Layer 5 of a small transformer language model trained on English Wikipedia (15 layers, counted from 0, width 128). Numbers have three digits each and are written without spaces.
A neuron's activation on a vector x is SiLU(gate . x) times (in . x), where the dot is the dot product.

Input weights of the MLP neurons that the questions are about. A number n stands for (n - 500) times 0.0015.
n34 gate: 354309504346631341309679329672408402397579558619294540421543395948553438513379487381635517453741772560445722620433585592722616464491537692592608748321612277392440517556584553442517483403509504349587454318456667385767402465687772606237478143217368834526786634660496466456513656447773376433544380304664534608443370557293703612290543463426552626401585633509292202680370521447405372375688
n43 gate: 415477516573465404353559771369618523469645433409244596664641555716363373523440637405371570673379423439455620413440470312663485432581478626437562539422508594629742323427563535574711632563559670567298395413391579464544564488655407582438500688511386540425679403544500816401416564484557595774743082519329481527516282437383740481968457628589446759251464569547379460527609508476411366369508
n49 gate: 552565398592445165381661279813559500726645537591637379520794606587661640469496469569358551469410628654489604751720470606484488415445705462673420394625644375500504543589670571578372523587647549353605282344473551409289672441626476725599274369431561528267504512532477451373520404472534548568638496492476469349578364441524449542646376367399418635360363388516295852769154785564528496496569
n55 gate: 466508367388696619615598190462295427400779526637375411473592280658469496307693343557573555342520442715382616620312538551189693379594384378567796477484368239496369229415694763308689333484381527456402587576637437416416448692492476532526414423577466391417473360508676613432476608500687445448402704480600424728441477286391532531631252280500590590471480786274534488531457384349683457516535
n96 gate: 490642217361600497612386592439471486566457365507456537737462475304553728591366711521599390619439619500435425511598569617410479613391493306479468351724478291606587381665686457477562479643633617514574769290751546442457467621454371564430394458639555500661400496356383507338796344446535400316432580574688642412496633353438436465563422492726341660567547549435493544420613367320346350326437
n124 gate: 500431389770504352396500654513415383548313740461441368597708389487536437474291522323418575727313198783509335559486586491604609254469411444487550836531405645495657351412545225642684227362563359410509675552774415500884364553557486313329496295687530463616374522189575291486600486634379379428202455606577548671930406375468724544517452622509509428571514657285298463535381483846472581834604
n130 gate: 500486397226430655354515452511481317662526566332432455544489334659603635627654514618473677739526402579568512571161361382481565614650640252404537408515500521397276391420548633580280369655444447646474330296489608612500357356543637585535485232464679663507392292668471546564326523259331310545522677772755461409555617667454400609399536695555599440535553424522561637518566507455496467519590
n131 gate: 508816582653340339619483542467574395470496623433686496712293513144279531581589416449732344679279453521366335487646399665412811202599196648400295517638606521294304359757635634357650264474772625618522438613422557821487522379648545509382440513475727719291542586509522762360482721491829408654452562608592420641751508579389613543568406404500379467537451521531550585644375785456455579681695
n133 gate: 440447521549542545598391759585289770500605758524487547508717462694765500273547312635431445389630508397468616560466390420675417595483416549538623500668633464292348682243496664603387525803517492313726653508350513640440509651253804643461679322463549405584398467491538609266478393614361208547357598533624431496504782496643538632232298664596429226622754678814642314562275624534392508607627
n165 gate: 446477588472500453427681718512480347453472702328376740440476399371738459441656551739583412504484532535690317324385399278606738260308729328637554099355393562351587730436435283674461365302435578614624662543424609292459331472569246609277712563543301479601492448553640330365541422403684524520548709488361578385536373581661650472717711526728460407413521476545430342484504524378438322545681
n167 gate: 513410622607487325476487554436540481649450632658419302612426427656400365646561439671589510526600507331673391392625622507608555279454393484430631417573321341483315552336293606475596569394383583383780532616493340628379473550237603430332553585510471698437503651732454309557476608460513483446317466375520623444500328440524417572448366700572309459488463503523532435669546526641353577439516
n174 gate: 279334227347435451612473475595412322563557493570352406352697759592431179425780559426571515612447609597426564612473537565434350551549370474530436682390558533586422485526446565235518662301712386431307409437360722596341566618447524462579504556437493931691615398388549522361469492615556565469691527538581126699492467581394538339705367524337421573407332564531599362433693687562413481419504
n189 gate: 461400398436636423646697558374339516596463543604071420500344607706484471512731264812369479346574634576440369567622373669550504720761465592525481594750433595602492549463570755430385362228587591587664390452210438479504496389575534471446618536391540606268592260421373638567627408413176376479809651426337444816574520483483533233585482517663655520496508464521436462593255629783415260571564
n217 gate: 440481464570571341524567496606655519252710410600366378536477548552472431628241562600239702628314672419619395601654381357782621585563511566559357417433476489431189840547520195437508151540376404295508587462468436448460698413508701412348563391232577549305512390556512553624541403460446276846409742740524350438484690692207647566531461559374445367485419516640435316450445484500561496540485
n233 gate: 523477290609731453383421332500612635446915338365500541286632643516548504551504504179648341523620571477600492492244550580407606443350277361440648452409667412529496386496452651635557445584552761270595672809338672786646374361679479480754555433617500475496512331444611450512435581408539673613396435449767423712321443572345468445375643513607460614489447582464361438418903520585603636338492
n234 gate: 203512576595517579162517367743275443294635528553522287424529673830348285185513599290548424454403529488537737255487390466393604483416592496424671395538875337561670467483415694683374441373175431483492415434374517252552414454468583627658240413368545361598591417663618707560426259483512636294610534521479455617626496509452649799372445397617697630575470467496414413355408425833561696758533
n243 gate: 657609704771286266313549495444510325158558532561266625684590568402296653600748618330485379548344308681711047599311608437540730285543597344719396476558321500660490538380270447587650457515559636357674486533766480195431754636589651612313553433771575535436434097421461668461884346578259785594719282350515306663456523706715642533314484515225795617600107333544420600533442500259540471332495
n254 gate: 628340310669481581625440407360252442332481450478711723556737627474582298518538504376415373500710581595460698447680641646192334638496447642616420608661576392600665445578361500370720419534333558648545349478452594424553665769508399398412411467566333481534485345439485547508654546485598485576571256504606456618366342492589564445485308421604697672349431408182424678515426460447535828462427
n259 gate: 606581500450616582204551746278370523296653364496467395592505380463537429395505338387777824568635546563844309312524276208844664305445452266161610339666524411600423482665621449727768340375294639331744820419399910552585661602411428430552477432405482510612270354387583251533490377304500383707602458505495396696338313374671416577582576671118555247378367523537366462559321386683548579561527
n267 gate: 564400390589813574340686539720679519566385567654298573279519828567254500477585512488626429317326422663435550504524374551496508476555530477599571528441520508586244703484707350600542543730316420560598602396406750556661609575691377568637418407349485553456662473328484409284512391293746556685472685575472223648693382492248763613353328366496630614374500512600362284515390578640692552516666
n279 gate: 606420611511662288449615352386645426852507609374599389579468615702460386383504286402593435334460504440406542540368486587540248326504439384525472507442585296333546379614435604480490457478529695460414486601604471489676622550404496685453239819609528344471489408584590452598256555594588445548251375686518535319392358692570540617426308420546586396280452585697319522482664549482593453321461
n296 gate: 687415529254404500432613342721521309537517607423230539479610441710672517463483406638267396512500401680617518228372730621509393457446516533387542679417440677591557875541226458480653711701618456504504576468562706581279453542325526235441633533615468285580602372369467572551624363714512255636198372092589459521479368559736563562275641716517263376304543615483391271484421443640427273555435
n315 gate: 518617519523322595390624592418341447390469577387389627454526380430399622637492421655532562580131523599713389346571481484575702560427662432457496566492362522200283370297582674555552331376551709402488716680604675382539659508832572582667477603379511468477326205535446347520377468555387531480422618562449459695566746324723395576451432500562435210671488527210365348420588698425776473532473
n34 in: 574114598179648412384758482551311337328767632560445386541632533619397579641513400364580463456377783476476595433324615635671778504720348380385523463300458334251657488378541451384512561377276559405402520274476554600671420459772542582550622504315313589516672577433537547446555655360771322554525308333504520625623587711319512427657437470406508586400248677430456496749439504479441269446752
n43 in: 540633363382608374180674387364225609280408433500730688691459625563388301541696536476474321525475147769665667445606464321458574474496488443625519541284572532294622578405228575535428644450458440618570556314351370327394560658594638680613306443361327427425496253344562476441466598592630513703246411608737472463413368521350446484569355193388566380328202439677693487822562537361607328373447
n49 in: 295557675600423543459548033479489678607500472596448696427468551408540515414347710496345559586419428658366508522358542559452475511337431536610549413219537535583507421627533394696486572606389493370511683443638548526377448570257455305538333302521582519511660457752566433415579317596635626641445392464812657442562356456429677640392464318431475823507395309530373568575369292715470471470561
n55 in: 493594542420643367743400697396450489307481493628516488542523601539713488481694474508584651454419271500298627657437526512343306687596507643655413677566385370688416790760453686631664485547402362590465463477585504194535385500355780469402535462208530596671436603386458563328444417741481383347391701535520496527431311644476535367530627533146512285493318534344567728428761492621620488386417
n96 in: 445540739279490523798387389579449586477473451570532384439277428466500336695503776553525476416603372379563399618448447366587436511520555570431346466370563569507631449618569291445602388486483431303561746765425472614580385531324521517401480786594593718724347517687490556354718444569413414437377347524462400510548431648539466692490485486469330552625602513389331631466483483434486379423356
n124 in: 500544709468500629305648384788496556628558512548651437611596319344504383568261448480381615556484366673520283379345413364725423336675570580340514643578228816864552419585661291519516390784371532662586598357275702463462387254540466479458744557496369365450304618508610492504546404508248492362397471357458328419381398194399426512794675595577272492523517536446273394464602665754500504655620
n130 in: 224540296500427629668514646557309261486392529463550596517726569455295585520578729372532677408438391334530537496518641479493408849586411493386570372600610420554204524421409642591363575656419503479386633571466465581489482344574335361539431411473759725563368503342372473546578302510578622458424465548285406363331643462532472500449576478572486357636500606493591618425342609479557462359419
n131 in: 496425346583504377522577516606452532525688510622840322393536574396507643258440629597443629554227595749557430714455571530425420617401514374555566382272338344504522478449671489656507464485269571474229380482595689425526624592370557700351365511536411451307626584567654535268432530411174392410555691632335446387379514556583229402348524325496566398566560446664471264406449489466687411455622
n133 in: 542325500525610626563606591563522725565416462617481534661539478441371321468406653436772669648360337514638869388474447460284338556657664486698405420482590511413396569562422555541532616320507475533132599564350600310698609357500621611462460532493344447751575558560376493611312339400414707537629377588574546594537423652606806435460356392223474465538500366630479447500595299597295541575504
n165 in: 587434552625508594383480569676604527395556368782716488373430540596361621531435426504607548203309449286465580439415585580322516447330523496201769591448390435652527284630356432612454398719713297665504649600346228524350618472359385340623492316457542340484539410722238427532516614576740299557624455464722593567667657512655540520371296408607512614429561163753642422531607387717644548322461
n167 in: 579534510541574503529580434559519469657400603662622490529340432564564471462625412606410484424500484251752350474408571468451487513487506506603634349327428268361443481602222500358531376503578655419852688438695623588552359558373537416470449430321276430358600398464301485536470451345481558454487507382595538370648546403464477592358602425573398580446503354617572606487503443477434416507723
n174 in: 655382673159462318458436451536515478393489589548512418492312383485515481437353529334243315481587619841474340665527281564477381566361608680610577756523577376484359832485572398546566317606282453297256453427590371381312674364630551530539402530404474664443596761761492300446329596660717580561542500538588404630500544694624462448370385532369353333468589422618515457533586582496594439458467
n189 in: 422392360443566379454319308563471536617343402596268636274243455479459500545690544624509702476508451544368513370239532264387476356418578408612351788492690520453650626447429364745746529628663456701475480716656604262597302566504577695310738646516324385359420529533644659663174711795456396546554685451596219476558524255653396386447617587512553413372534488521580419419619342584564903504609
n217 in: 627579563696481453451474243464403482279567493619405298581453437441418394576614792583416644500455584304554492331742561348677606546640359583578325581433560532206511489456567744688525449567354353264526475446537548628259519556373822533434570394446396599366569441489467536369629508437511313741626485625451370493611617847351556547406508445474478486573496722530536309380401558144312459455514
n233 in: 496496440618564415768579561308367595452451304676465539669368726496481450463577438427531308541572589256445484638569591557316288671474654537330287380621562565286596481410698440329322481424366285726432207354598633542577670553524457519475631630448493395640526679489496442599457573561360706416413661519607559225621428599477424496559615225485346377635682615477387594611728700592582625293666
n234 in: 634573627427645466558658414470663423337337783462406220688624579522245656509518415436437447750170335255682295861446283276371630342578371470720391430421617568477595500613686342620496652584345309464587390611408337585397720482387559663376378396405581482429607409344723192375577558730419575353324701544759419413303643473649451742280347398483613643422648513274334314595809534660273557487573
n243 in: 421508448174518594553666727697491708744474248568451325631317522689487371745585432611590483487763707547310773584424508636407293666539525321447682513391808496405397440725522622323546574395434470558470269500487460491669097561397772364492474668312496739707645418615635298691244509584594310344425611679580509534644290421657540423560424482487226290282652435717504342453348354748645681589402
n254 in: 591596633489424612419355285420508463440511605544430492587600611641622349399504426459516142522393508534404468698492471801337515500360424548504479690530372566618478354421385519425863504412326268407413485489462684670477519675647855289436424466608164461431288342566432478685527481619545446403309582401635637650397412431582527717556363605458652478243457601519356657552273556685492561364321
n259 in: 595630446520642680500709672347303675586353468585611590583378387424617764521534227390444600582802649750516589398547302613440319410222417618454439683772372339319451273488504646685540376458606694487750392451442479458445277722634643643445338442496463772685423570551392395661268551500553314449504372458551463446554637264569285533504482686305575115433616541644601500541633369822353601547664
n267 in: 419386548651609679455569241426500547563386596315566371229599828585309554552281315532350593444585380770602444496558661512372556512508719579500281613500703574341508720368606427565504576354676531701641519382274569697747645565166437598219540560575406629398571512504597438393483372451508594409476550516599453464738609520300451524254540239552762566557645388692559588472468619078571553669678
n279 in: 532310616487546285668387306548680571545384582455459169649380371590430665686551268452599477389444500448500525561354571610598445401365610542533590460609635366473640497474437573481471575557466481500533516568451407446409524576646421417652418568526625439463565546466817302487428598583623336470457162507372710477364398657589430487344316609599556475348429591681445503516507461339589587632419
n296 in: 588530569348554515716512680377780609417562522451666297600542523679473504625631364304444457588562557398276303496654627686685698595585496296620251407666417496616565408714367601526724504519719537547677582275573336735496488237504480504518339454436327572508579638555369567367635559383398586457760465454649862355442500414787391458690644680442612318569631389613556452413592682429428434465424
n315 in: 597360602500534548412534603318352518319261428401450675553223530580549404742504511500379538493303440574654512512500581606519437539474353485447440481353299518590303496507393845625376189390400654404541511331481660385558632754516492637706474712452522321546456223339545562665753388511356683546348519643412673504458707427578504619389545504470459522660574597397430332463346611281837496392411

Each question shows a token from some text and the vector x that enters the MLP there. A number n stands for (n - 500) times 0.0044.

"put ": 537404479516466572585615561590446452574538459464494482581402376341485534474517530374445643539435345455460465353434513375553490635499636374464613747508574506508517445538520409466720637528426440476473502704564518531588609717638633417490621367600499321556456636442311453529457419570573468501453542566457452523545475431557377308471708388547531546500450556243471484454275474549501464505473
Which neuron fires most, and how strongly? n124, at about 3.1

"os": 510565632560346638489585378562486401541545538508567528318470604433437490570327525452533685536481628531420460334524366552237513499425797495545622517492450356529586583429459515450397530548629468474440543595415466493588384534498631513464586545459404586617600664501387464568576586630444579578556548653467545567484576309477644585705527570543580400407620521523529399484356386398415526416590
Which of these neurons fires most? n165

", ": 520443437541471517530605443662524513392666515425477667439568496466415330560484463462425626515562552575518451498465473405483544472710331472454662495490520437488531415544559500624641415532478483520469530496557537467475543556512646362589264468462416417550532629510440641466424446440516589524375488643497429625539512594488411619457612286489547424478504557645428496585323562570428561684422
Which of these neurons fires most? n217

"a ": 483527476468499668485660423582603483439602465629546595495607611585528448525397475551483503436431468240537498447402566538481484571409543574523664572493534476449555505571573434531403676454486540443642472643414441647558574575661580423580325593439476514510585511635437462446636504561573512498403624604515527509547598366519559460424558283564565536545562392575525495465574449441365518383424
Which neuron fires most, and how strongly? n234, at about 1.1

"L": 536494487388370604476569489441612505395475612467640492434508397274480515636501523518462497504443479401470462415478532536501510758423401500487744664511579389513556508471512432503398603511510540367519425468405415460485574580492537535572510389411390448556501591617220589456502521481573547327416558678417499519524419446665442737553479573440579605541460534571478496525469461606415476452569
Which of these neurons fires most? n189

"new ": 571435536452509532547548620468436530383512470466524526414364437445544471557484546545512589404413499457531570512405350500456438564352551481401749630550530436494504498512542358509544563536441442462341389606621457571605528642592499463559458537497491386547584551483363471392475471582538539546357574688467511424508542401524390308517505294516506541547578607512467396559290488446412504608549
Which of these neurons fires most? n296

"Com": 569555500483507688579441315510550498446388481475635480611452465475461602517481500511565734490490375361533508648562482409535499594560580399486662514480578345603685676464486484456370525567652744456467395490423366625565432604542623505477439330455525635491454631475248427401565667491519537468440543591478530645618433437621593492651602591485537571480460581542483489412315490477416605468542
Which of these neurons fires most? n130

"4": 511519578541460514426689284499616617436365428558715514477459473524503388576462389518601552540558553521542429443465606550462453484314447558580689380463580333529612407420561473310415588579571566499580258557508365495545475532474573480405562553377470364503316565513267484499497345550598543464517680693475416524529551469585505526601551480435581361397362474532475452571368504548422377597627
Which of these neurons fires most? n167

"to ": 625563622434452631559531521529575521504662482591657606602522470455482615558583449511527512489454503375448502481368600529568559509442510483636628432609460483410546587526480511492466591542684495537563539685391471295491455720599634490490449471469638460574614487469349410451516466496566623534581633511416427594495511631542447513444555301491562378520514516595475531614410413392352557407487
Which of these neurons fires most? n165

"British ": 482487580594469414649441474404618521472682386528566443425475441485496424563460458603514513325486468429390509553391357578554440656354612581489662647470532456437477594513433510435460573467664493453421464405539471549426524459530599500480523460306551355543516515427193397418427409473428494523412568579434726515519451497568539429476606319411604479409535540562449506523428478395350571343568
Which of these neurons fires most? n124

"on": 508522421602418419628400368563664599498472385448596601377356523453504366612605518459475501411391581594425308484467606414452393491252577546577642449523507589453530570425517565490480425560765621333577407461438708521434442505557529507426518359542436767646422607570527566564334495443415477442410500599515577604471478388455554477533502591424509536368420498518564481504370545381386345646615
Which of these neurons fires most? n234

"P": 555418495406464540475633498557527489464564565506680467495542461259520568593432375481463612503428409444412532480586469500491545813493490500678763704518484383488535463490563408503474557464589566461419397498507410414574518586451564529534519433508523470436504583514560574527558549547541544426418555773486606471516382403593480578556600607580583537525513524548442516493464500530520444649465
The two highest activations, in order: n124, n233

"64 ": 568475530480387487429555466517503618425476491623479538478558546601550483595526556449462474673357469431446514487461533372486431598515497613523780503347581169578514503624528389455631472476494458552420444534386422508511550532485614498483472486465570360616508593490467813426460446604558526611537544641556500523442486418570439473502616391388540472334510421555475494491391528377425445491543
Which of these neurons fires most? n43

"186": 469517569592398668504483434566576631475400470582592491543553474434536544754604378491668499491529514460506486505521519461373397518405459590537676436494514277497553483455505448266405644577442388599542337445501522546434296626532612538419468419339559298453437559560409479468490327544455441445333619512594364661557617457583545464530668555468543453454508690578451543590421591354424286423552
Which of these neurons fires most? n55

"able ": 614555432522498561628632421643559441437482497474526507410500427390498424489411468545507529539281378440552440539464314327521433533533445396590614588517591404549509398594644525680498655566507362323674506565625571538361478593544623288600502431435480292412603581535522603449558305527554459519329516616417533502462565506587405441506700384546545586544422645469495502433366393374469504341527
Which of these neurons fires most? n217

"ath": 528484480584298692540494339571565474610480493541775601395422550393596546638457503455556526416447474405440452547468444654375348551504604534435590636514477525531562639449532513437449535542486610293545359522312421418563587645664536374494456452504496532636577675548504402501481514532501581547527496451396411264412482480453621484593483504492607493421497457487368393615299713585527384484638
The two highest activations, in order: n49, n254

"act": 438604626602551461522450452575508324501427468459637464416478323442575458698523476510585607475462445369524381518591419552457451703434612469597636575450477356432525546472379448655532653561588371479380389681563460444590463763633588452515557482385446487384647720550253644560523509571544458660465354660433573397438577454514509488438555530377518443417485376477472464453455498405535390407498
The two highest activations, in order: n124, n217

"and ": 637539410510585595541415451530651640481747378483509550445450464586466534609607459514584478437544568372411590472503537494482559642507492461624633428562535454462456642578587502478422628499713603625580501432544450496527529485532587461550450574486364398568652572431317450459505391499552562524441587661498472686456474549554322487564583320502542415620461397544432434563406549511350423332525
Which of these neurons fires most? n233

"is ": 464483475513382495573558490698539579627664513419385632464578405486416569505454400364467555572551455433532455394516423506506425547496356492475646569452530486471605425431440407550420509481543520613628505569528559498410603667661623563508323617480467440665577534480336374552632437612649571527482554611545445556521641501495454542550589311555465564615502601639486440329316428507474498447545
Which neuron fires most, and how strongly? n315, at about 0.2

"h": 553455574491469759554580336543694389470464274524607588433514367272568496622619450485468372416529544447525509420462540491369410704591350465461661756495540490411596584474531545610334667391623457432596509420599496471407678576592531499570487459401520403548532622639397518467454470544455574502490550562430598282509484635658587544507608492488570461399409543454447577504584429462536572393529
Which of these neurons fires most? n124

"ment": 467521592612549656486695377584495513500549470481713498369491460461347364694484449545523597542497556498535427546468436527410384451480509478639589578453566474547466643507477576419553429526500391415439306536547339318425489612631532555406615587519424356521579591503360462531642686522496444510383384683447551384549492446397387460536570606426761498600538463488440404541440589423440349539531
Which of these neurons fires most? n217

"of ": 599568589495517622517614534524623431554582437547582581452330400432523621569492506536711515439509487478326479577388469455495530542500309662514601513574515465519514542469552521737378576535593649493676574540394405486349408559454553554626490492381535631428699546382386456559573561585493601454507568457478495379587485500587329369575729352424587517369547505595577451446435534508326445552605
Which of these neurons fires most? n254

"which ": 545459502364430538634442468620454435411503459554586651566457426532409561590522418547387432517550459302432531414413532423466533495579402401504668577629500584530565484626527511488531399479537693512518504285587404531483529564543598438663477618533433288624681704559346376525451321581507508604320613625575604630632484551502477400418581406579550373418573641433503494655428595501470557551471
Which of these neurons fires most? n296

"ill ": 446433702563446417649562479569471493442627427538483511527591537517517493583423551529509549445466494550448398480382735447341390589527438469567598634409562598464504439670345465442693525509515328415504434472572512420498617567527652470535699560515604483579588568415440482553563597475507452491449531401408441600551373528563472472507495277470555586432495512666471497550431428429435380542545
Which of these neurons fires most? n243

"ly": 517480508608468734424661327505625476647286555495446474282467721618418574598502594490709546441520568724550369496500456533296444580422607512453559572559524430424593565430481472475484616573603370528504336531471373400461433575525538513574582530436283457618570654399292658535511561572522566510320494444505425420401527435549425463570601552441602395391475569446486411539292529371512644471427
The two highest activations, in order: n267, n254

". ": 477484350493422574518467365624476550410461583496519645415468479456566407534467390446445495520629570625421466470477514406518498533544534434568708540552482512445495494605487414480520515513505465462559555620516538552341432635587631465480306586633463345418512575396262487647545415601500562490374449627423404580561491459523560669511604279437454441582498401574519544515491536548508561570411
Which of these neurons fires most? n254

"the ": 499431460423373570449495521573566449400512472489554604475466520492509453548449406482570508456455426388414496493378548575496489611441537598636718467554494528509535673515529452387498634462490600557455420542590454552459598518504467514614538473455487432491699585565496544467572491583447451461380525502534404488619592500461510378568586256502527513553477540538542431595564419427310526515490
Which three neurons fire most, strongest first? n259, n315, n124

"tr": 493485547624541634463606423582517339471495482428534495343450356380459284751502629599550471524494419328600343477497396626448382575583440450525629776520491400601570684499579475310492536473599259480395446546426415393593415464585519571449494459462405457563655614565324561540403550570415592601521581613595508655425458400596456578358466534409573588625486541584526447480459456402467431463567
The two highest activations, in order: n174, n259

"large ": 526410400575434455548798454459364486388701508499565575297634543522494552503528645557597473575371403587536618541457469521307410481457440606468605707463628371544501529594505363350432349552532321482569441521640442419657460587500603377551601486574484398562519589498310545441515410566538509495385597486352402673536453354494419360533486338499561553378503486533536483490381597540430524543623
Which neuron fires most, and how strongly? n55, at about 2.2

"En": 581493576612451645619540351495660537559485501564523552518534432395556570556498596337533534401587460345559367594440477433423462621471534431626695631481400429557590670466443489489356399510636526562411341574497384537565571492517579628357512500433556476510488522376311498518390596514530506477282456571456643501405405285590462447643692568619600543348494544501459545606485454465458606398424
The two highest activations, in order: n217, n34

"County": 551499708663488648501508445555492635511551568505775420441412387465504600627501472595559578570532433436515435531446491599447423592444471564543628495375406326391537541484327572454487559536536299467601368536525442473663370515628488420518573445469376406544447607451339359511657361496596537481350500666503724446575512418664341522543568546553605528432509461549579490591450423457358353635658
Which of these neurons fires most? n167

"s": 544459682696574755486708380656490449628577485425577512392395460483448404699535456397426494534506592417449540561489542525400483687469551426512614597477504449515618553475394532424462578525561315317593467577441400363496468544540511536481476489293367318542479637445576453536580470498460547502611614685463521618526552286450487387554471576557700368545446517477549368538386474485463479659502
Which of these neurons fires most? n189

"without ": 476531511567461555607573552526501509532619483495730569593438393478442583560558418485586600508423428532527530583403611435528475561362578474604627601569519524506580517540629410641611593611658449531466537637526600572605456657536583419639501649527452487398599642481428341365637395466537553618299540565565589575567606545556381467537605313516597511525582466460511351535290525528418477382524
Which three neurons fire most, strongest first? n131, n267, n96

"for ": 565593504614623653575629434604553317440625468599688517580392425444422590533487375434552505492592444502435465474443509487489525509352436549608629594578496495484419596607663437512688576551660505492379513511423496531539506665496597476597346633401535507529610576438423490624515432446642512564572579581388387493526523697583395444484672319574574564486544568512469437496471458376381494472483
The two highest activations, in order: n131, n267

"worth ": 428554551580455317531652436518375615460539465541581519411505467482543436541544488554643562527557520566510457497444541523427369658482578490501640640555638554474544480568498425158451450494626429471451366417485464510531595505603524486487612553486513517624495548489281434499554601451514627436553506449454459569449535565639301322480538270425562569479458377455455498539430758418399456504541
Which of these neurons fires most? n174

"um ": 569512678455516517564582410586511613435548588476585524481629636516498546473503508561526512460517510425452525389485510502385420501552666449524618578485649591528498405557306384436473536415594406377495554422503384453498626559580615409552722503568495536614573529496399404530549619572489502512465472597443447666570573457575500390443509277475633638578390420613439446617372476443369439520473
Which neuron fires most, and how strongly? n243, at about 0.42

"mon": 629475510552564409633712327417633544544418521522620458420466470388429446583546468513551605506470607602547393446420473404545340525426716473677569696356442419467595684498536419542515511499608651509471472420566423369538447456489530551494618760416366520648567548490519397612529409497410514370384548527455629448473541495534493454666454586398667441586462651480431487554497513383368288579606
Which of these neurons fires most? n279

"She": 616503632558511470614488354508606391487613644500671564451601408412505615640558590417514478574428489450571466472403456477584405760456399623465593547552378317548505488437499513257387495505622351459522400589551498501544439607615558523538462346362461515446337646449420315425680478496502541394317598570420721509634318477554387618562618563451411497531526490554532482604356496570500547467508
The two highest activations, in order: n167, n189

"oy": 482492541509419671496701276510648607291507639491576587561471490465462465524509524479508544493493611454439301452553456604406469626251486490612617572502405569594619619439474481442604445585556478590535487565406377427695501532696499517428742545486351548541551708443432362398523435382453535429462451669612529446527445481549490583592612594387448582483471585529455571605445361376487504568512
Which of these neurons fires most? n124

"lab": 556613536422567695495602345630505463428379380521690435619379481354395586702495536468585730454631484247630520606533423495596412586439585451551610617327449322560440627540524403601479569470577530333378407427548416472377443535614606398467552372457559460493415584487247557475584481654574514515458425607485482355480575427516526556426574555528590501331503591454419494509442475324472455516498
The two highest activations, in order: n217, n96